Layer 4 of a small transformer language model trained on English Wikipedia (12 layers, counted from 0, width 128). Numbers have three digits each and are written without spaces.
Take only the direct path to the model's output, skipping the later layers: a vector added to the residual stream pushes a token's score in proportion to its dot product with that token's output vector.

Output vectors of the tokens that the questions are about. A number n stands for (n - 500) times 0.0021.
"ter": 565780604631471409260428584484509523476361548319340336477397504504412341665663438645496443466578456536616300538576514752456462615709449471854542554575483383461350442234550398533465294300722750563434565634532747388621593551207349512571673394348697598275504655883566363531587460479453676775615735405342489329521590442418673471435528251576296819454614597589321398353278604532508611540467
"ated ": 607668534459537448613639351309525670558831611644388458545411600544553521593513451373709454316451758461484569698561778745755339687304688397366612555205186650542588470496460341500617166263538346736573428890646701507526367360406309645631584519783412482462632333527406456629224381177287274469486677523537595216546594558481295403551325481687443514576437151304529567370655359382584486448661
"h ": 408510425524545619475225642583510308226590661363713754334936448486405503539350769532756528599518641538448855644369594842703662589329463518525317432656313483399539355419436509417314304351376491695471336517535500604307291538349508584360759481487269570642495273409483510335563331366385468522602385299683435642665461771868352431628832331347351693606439249697700601600518556556657395483636
"ia ": 301538213532473378269408453151503525577604540455290229249598783457491334586612609508643552474583733381293816393543451819479478525657550383702690249393315461587383471462558459469340420560386579748330384206290553230467509321737448272341536773359550239380803378496533669450756367368433457285479715641509311491551478556426425369610387653511551505510682203591488470348596440335533459492599
"ul": 447428558493583585437510617288506342614596430467755238407525655445642634666571559626727504564496582667493661728605698567534257352772484347525389670252411477661308561511410428575625412212448500625536483374459693641427489648317670570413456633588575565344308594579394562706442451702559622303386252500551352278455523569569460178547443619555335300638412516580625180662472455612374584537603
"ther ": 467600504500417546802462394476508445303532779446562618326915515714649489589317557613581570400562394697522495651553805903323451394747634538416362648578538392615334464121283342440876304428326418883586407633477540399477279530568351558548706541209483357415334354814450310477653369245541973448500591235239715668721590647545504785357467546528315652751595377736435420216594393162451411606388
"t ": 735687688432560387364482648373514438332632543606489319307686332605500510553506505640465515521301484672451547780304439635378555725539422359616690523560546814348430609468343543359424543687387522680334356484822380620405307821548320467606440504322411475480550421324453460591652337416412688705752760420508343384425512772272604405578755305740398566400632363475523426483734691730508327384470
"wi": 534661638520438454637633331568513411351529354463753662257762408528618292568623411563313600370534345725465548522377636695538372363529590595424880734441474216446662569651534375681850140559234435519340439346263592591201688581381727565681442542512393401490402539508713528665304508456608738470490426277579699288517543887792418510318571762559511518490526183650414697571428470559508307525581
"was ": 447733321637378248394310528408504763186625443230656427412710509369560573613626587331603476308628281457492477667495947556552658449458366355418647378544388756250405376397593408441672429566874273516555425513396599680441260494395459424645423471833508646416543396430642505339771522375649668591722402500410561453705478687831568484525401623478425298705487377377472412314523392148802551521446
"gr": 438633578553248488532625534685512361405453413421456755223456309628614576648512423170376531294421435400432602376464406597671653621287300604403829375420437467426437574395704556671599252296456737511654522640222415595338475448381365672519651518365541417216527553319373450524604451584657684405620576538216485522645185655707410595359439237564458567633404478765239417440674602419219548552354
"av": 276256489373461347572553466745499168396411324482579195504435592232651443574623525343468389579451555730274462619677428408485685565368457556357480717332572670480329479580584457550512517307677371626400440522485371583704742439601365618634554500457373402702512595641504431331329504394544320333593671778378337436568627703607455302437353432494370564494440636358462552651547264661479433424423
"is": 744606273575424439353578420559500381526508268595670312734441417463431506507516520716626517251548572391558572454767634625420337590612326266300431492422508372800447678507677716712480606146531393490521493643690524418440474639418363493355331516238447537620464466507422600461467369335511400309663373508421521548466604619418612420253529615525613464446604496570591356619593758403656697489479
"at": 442239534394526535609529237403498617608533528569566470407226438388450592450567579526504443463642617524669370924676430652578333553342481507300674480298360457591646637532670511549764554258397500622382461644618439529483219441507530632460474590601714609348433415496431551469299539368289299242529405570641487352397540579396466496493308383593565539392344730302470475455397585613524568605456
"ar ": 469263430512649491149585669682504470574510700595466469505593589380466729786488615396639508357360628581352737760582495525586451525251596561500509330468371690247578566428476345276519204440486467726487484732431700376521361571521609341252455448718277478568648556465796713614379418553564295184525279255540322500460941799379474416508473505332389612535579455443679592328509457722484646186529

Each question shows what one neuron of this layer's MLP adds at an activation of 1. A number n stands for (n - 500) times 0.0034.

n118: 557503527570287471520371529480299372294436504415452624436487466376584450435543455526464386615725674468333675513635610645640372765620422569633339630385292441394695533461474540646445536608429493353437432635514543503557642559756432538629468609615527598694651652321578457510533528700565461451228558590370500594579453548690581569547485477373520612355534563625606305459478471277639526376461
Pushed up most: "h "

n111: 574586701581646294643478592525551660474758349433401519330634500496862388420507642463496411511274575567281504351698355608611511436289468517374517676631536637458601210563550588364467601435383515262377508596460497735361539457265504466522421496504572490478411705500417257450315374515524471523385527514468474615466469390792407431567620453580378434418271545614493316451717689283591432464675
Pushed up most: "gr"

n34: 346564588518496551639451491256594449472408451392543595524306600510528613652510530298500435462529432507310538548482507585415283492594555517609653410328442724582394624369544519332548466600774549516610455500176458500677317634438337551570291368700271442521542683467615461580714342538705424592623529627551584582648490627479524580433782380823731441365398540493545577468572423482444602582405
Which three tokens does it push up most, strongest first? "was ", "gr", "t "

n74: 441539507650507395521617614401586285285595328399630370580359457350690401428534557469558406558625557497489748562479783288353536371594650635497461473500568723500429661448534478397606541675497647587447515442523629688514448221464696367490422521500543529392400451530539587427643449497400569882574432594537636352460484416462260280602584510543486541339516437493570497489344482599549236435291
Pushed down most: "gr"

n41: 424409355508599409564628596489493521361569531667545790417471254486518478691588410521504477539537326466609717564580312434453206677334637623567530322422749507139489295462528405313630486518483352679678624579504500555445557561497626437543377532414334312374397716507530340507392359461671340443435563352514235381411695610493664392620597504419305375451527575552500521464319522455395444557677
Which three tokens does it push up most, strongest first? "ar ", "wi", "t "

n113: 352556469475573332592531465567463795437417541587589597474327542608514278336578299636456369564328530382643615456465490625542336463531520627597526654514624723468653345298593491447594483530590503310445596550866568233528489638259427603445533640452381579607602485532584230415445399375580524435382380487393740455397478671576527489538370402567297605378474503553319541455670488507552497507487
Which three tokens does it push up most, strongest first? "ter", "ated ", "ther "

n281: 388664657429455289466520601384426438476671649454493353558534300474650602192351562376520491254469451632570403490507385462446546437446464215405409494440342603389637517590500534528216296600554422527603424528587546465527385557535671304476291547632517388493240529340434378510591459400557557251435583450549625596587525471574421385408500454483629500608681321396547675394339357525510585563644
Which two tokens does it push up most, strongest first? "was ", "ated "

n203: 636507452489434550568324582376524395455521544466599503510538402467510476470470418334470494523566688396575689403396510586634528496381570494507462390392467532319548440194450428434257596517573469808400416667515374574472413491541560458534496795559633591449456608423679364539647317456592480586651409554470425715697255529643523496331519443402514341549667713612531212514373599507581212704362
Which three tokens does it push up most, strongest first? "h ", "was ", "gr"

n247: 568624421560576430536432577644390258471496612516511467228315493431699486589595579550598603535573597394369560726460457692534507633260595554483500442493486513504424356600357530427486497493634341447408566433419414344613615481567535607532707692500313395558377402446624480545525723468580468341554331510416832537326587314478552433460457370452303237469254354438518750471226705327324448507292
Pushed down most: "t "

n76: 429411295532214576655547561413389628483301533469567507480623500438623503448617539456795607433486421494482436282524381569649504322694590477569431477440523500458606480500431500670537652517573592285561683624460237349441692569656427479459601547441594662490535441705421516448483637550494617471531137465513459519563468422578477426308541290514384362313538519349571476610557706617452783533520
Pushed up most: "is"

n227: 418541435271576364571412351396503444579559650602447366644638636383524390452326549507450538617604171588525483601573637531200436537408560503566513526544523329437438647325304497531623599517414425635299577308548623484431515451506583560473609385135577456579579593555586383598616458540541436697287458252487514339363487516739540585493554500437660308424375442362575595483417614611519394624569
Pushed down most: "gr"

n14: 800735478731548504439425503486403556548364314480324650639577570600467507512557517457560359653515402393541783411463580617618391662634369740370591514240415758789397592349310464618415546411453617741655391500430447606357542429575314418464600453586493380413473425640595644368522677379450628386376593341507482575403473535395511526511611543299609446448408514395424763430389541379456230656598
Pushed down most: "av"

n248: 500415339529405673452514354572572513313634452519637731610588461590496454560514741590605293449447423742417490572433538496529536614476578540463432457510388558468521268437615328291459385305532430374616429391429452530581567615715392615642437276583593353437381527677503387487371394315448551570567586448405396398540383317618588543437365422496423507440402210389607327666613307504507790298466
Pushed down most: "ia "

n4: 381602725555591377393533570672448486738541520442719474557414557514553575561471736666478503716504475429422426522345425391350689370708620426301514525533562662546395456206341483534642713537333680504461784438352593571742476702357475531515587518580748541522572330433580517568507577405555353484358404813475563546585569504556399546334476434527198541665374341561519333609531369379250395694324
Pushed up most: "ul"

n119: 679343404459743315566650455694716717571575519497434362358656360584404504519566642566497301438565571513526416396457662244625511473380631570675464544778253298421639659451394535482555579486441567810513439500470524530700654350487510293577586434428504426532546343457454500685704616445212472470461529553462500513598490601419609467447389424525401643307579423554581616336461469618387674344456
Pushed down most: "ul"

n9: 801424356437485533511575516459537504626374367678629477442241188561466534332826438579471689393538536231473530426584508675458547516534320710452328439552544427481470445649694366243636430419482682206450536719346701332447440560419624574740540560516454503353657660525528319518459426808458663468580666461643605575352447623798511457450605456481508411522426361515444403473535477776539431430380
Which three tokens does it push up most, strongest first? "gr", "wi", "ter"

n172: 614374585486623506319500413526400472725398472512456401462599423360500460504590538468468669343590513649500603474450395460561605518409471429605421494394614588517371295298354628567526782494606513393454668585451290327662573483579579537555472468711530497693403663602592657484598504622467474325267517488322432601618518416637538615586663305480363665487742512321448477427555486428497601641428
Pushed up most: "av"

n78: 456438624586413366534856503500605447566490390596450366562386385608417510622513313639891611372259444419279476524580576441478514560681520610437478445736746414598638544580447444476366626698490610554503765525460424464497249567404500401718405334415423456620399638552449620464401241520560318554414472455440486448595529480493566426645421386454380588474259662556647565417494497403490463493513
Which three tokens does it push up most, strongest first? "is", "ar ", "t "

n91: 475668456492577349446304577521389542241420508497552471483329717603372573422589424267394544486478291442556578432255312372419631512471553469409658390511458193500507465392272490493398419238429504370795252684597574582478270548530496273597604589434330503301346398381338557600507487493554564621529596534581482476582493555554580623584487542308471318556768268559338349460571674587497497468413
Pushed down most: "av"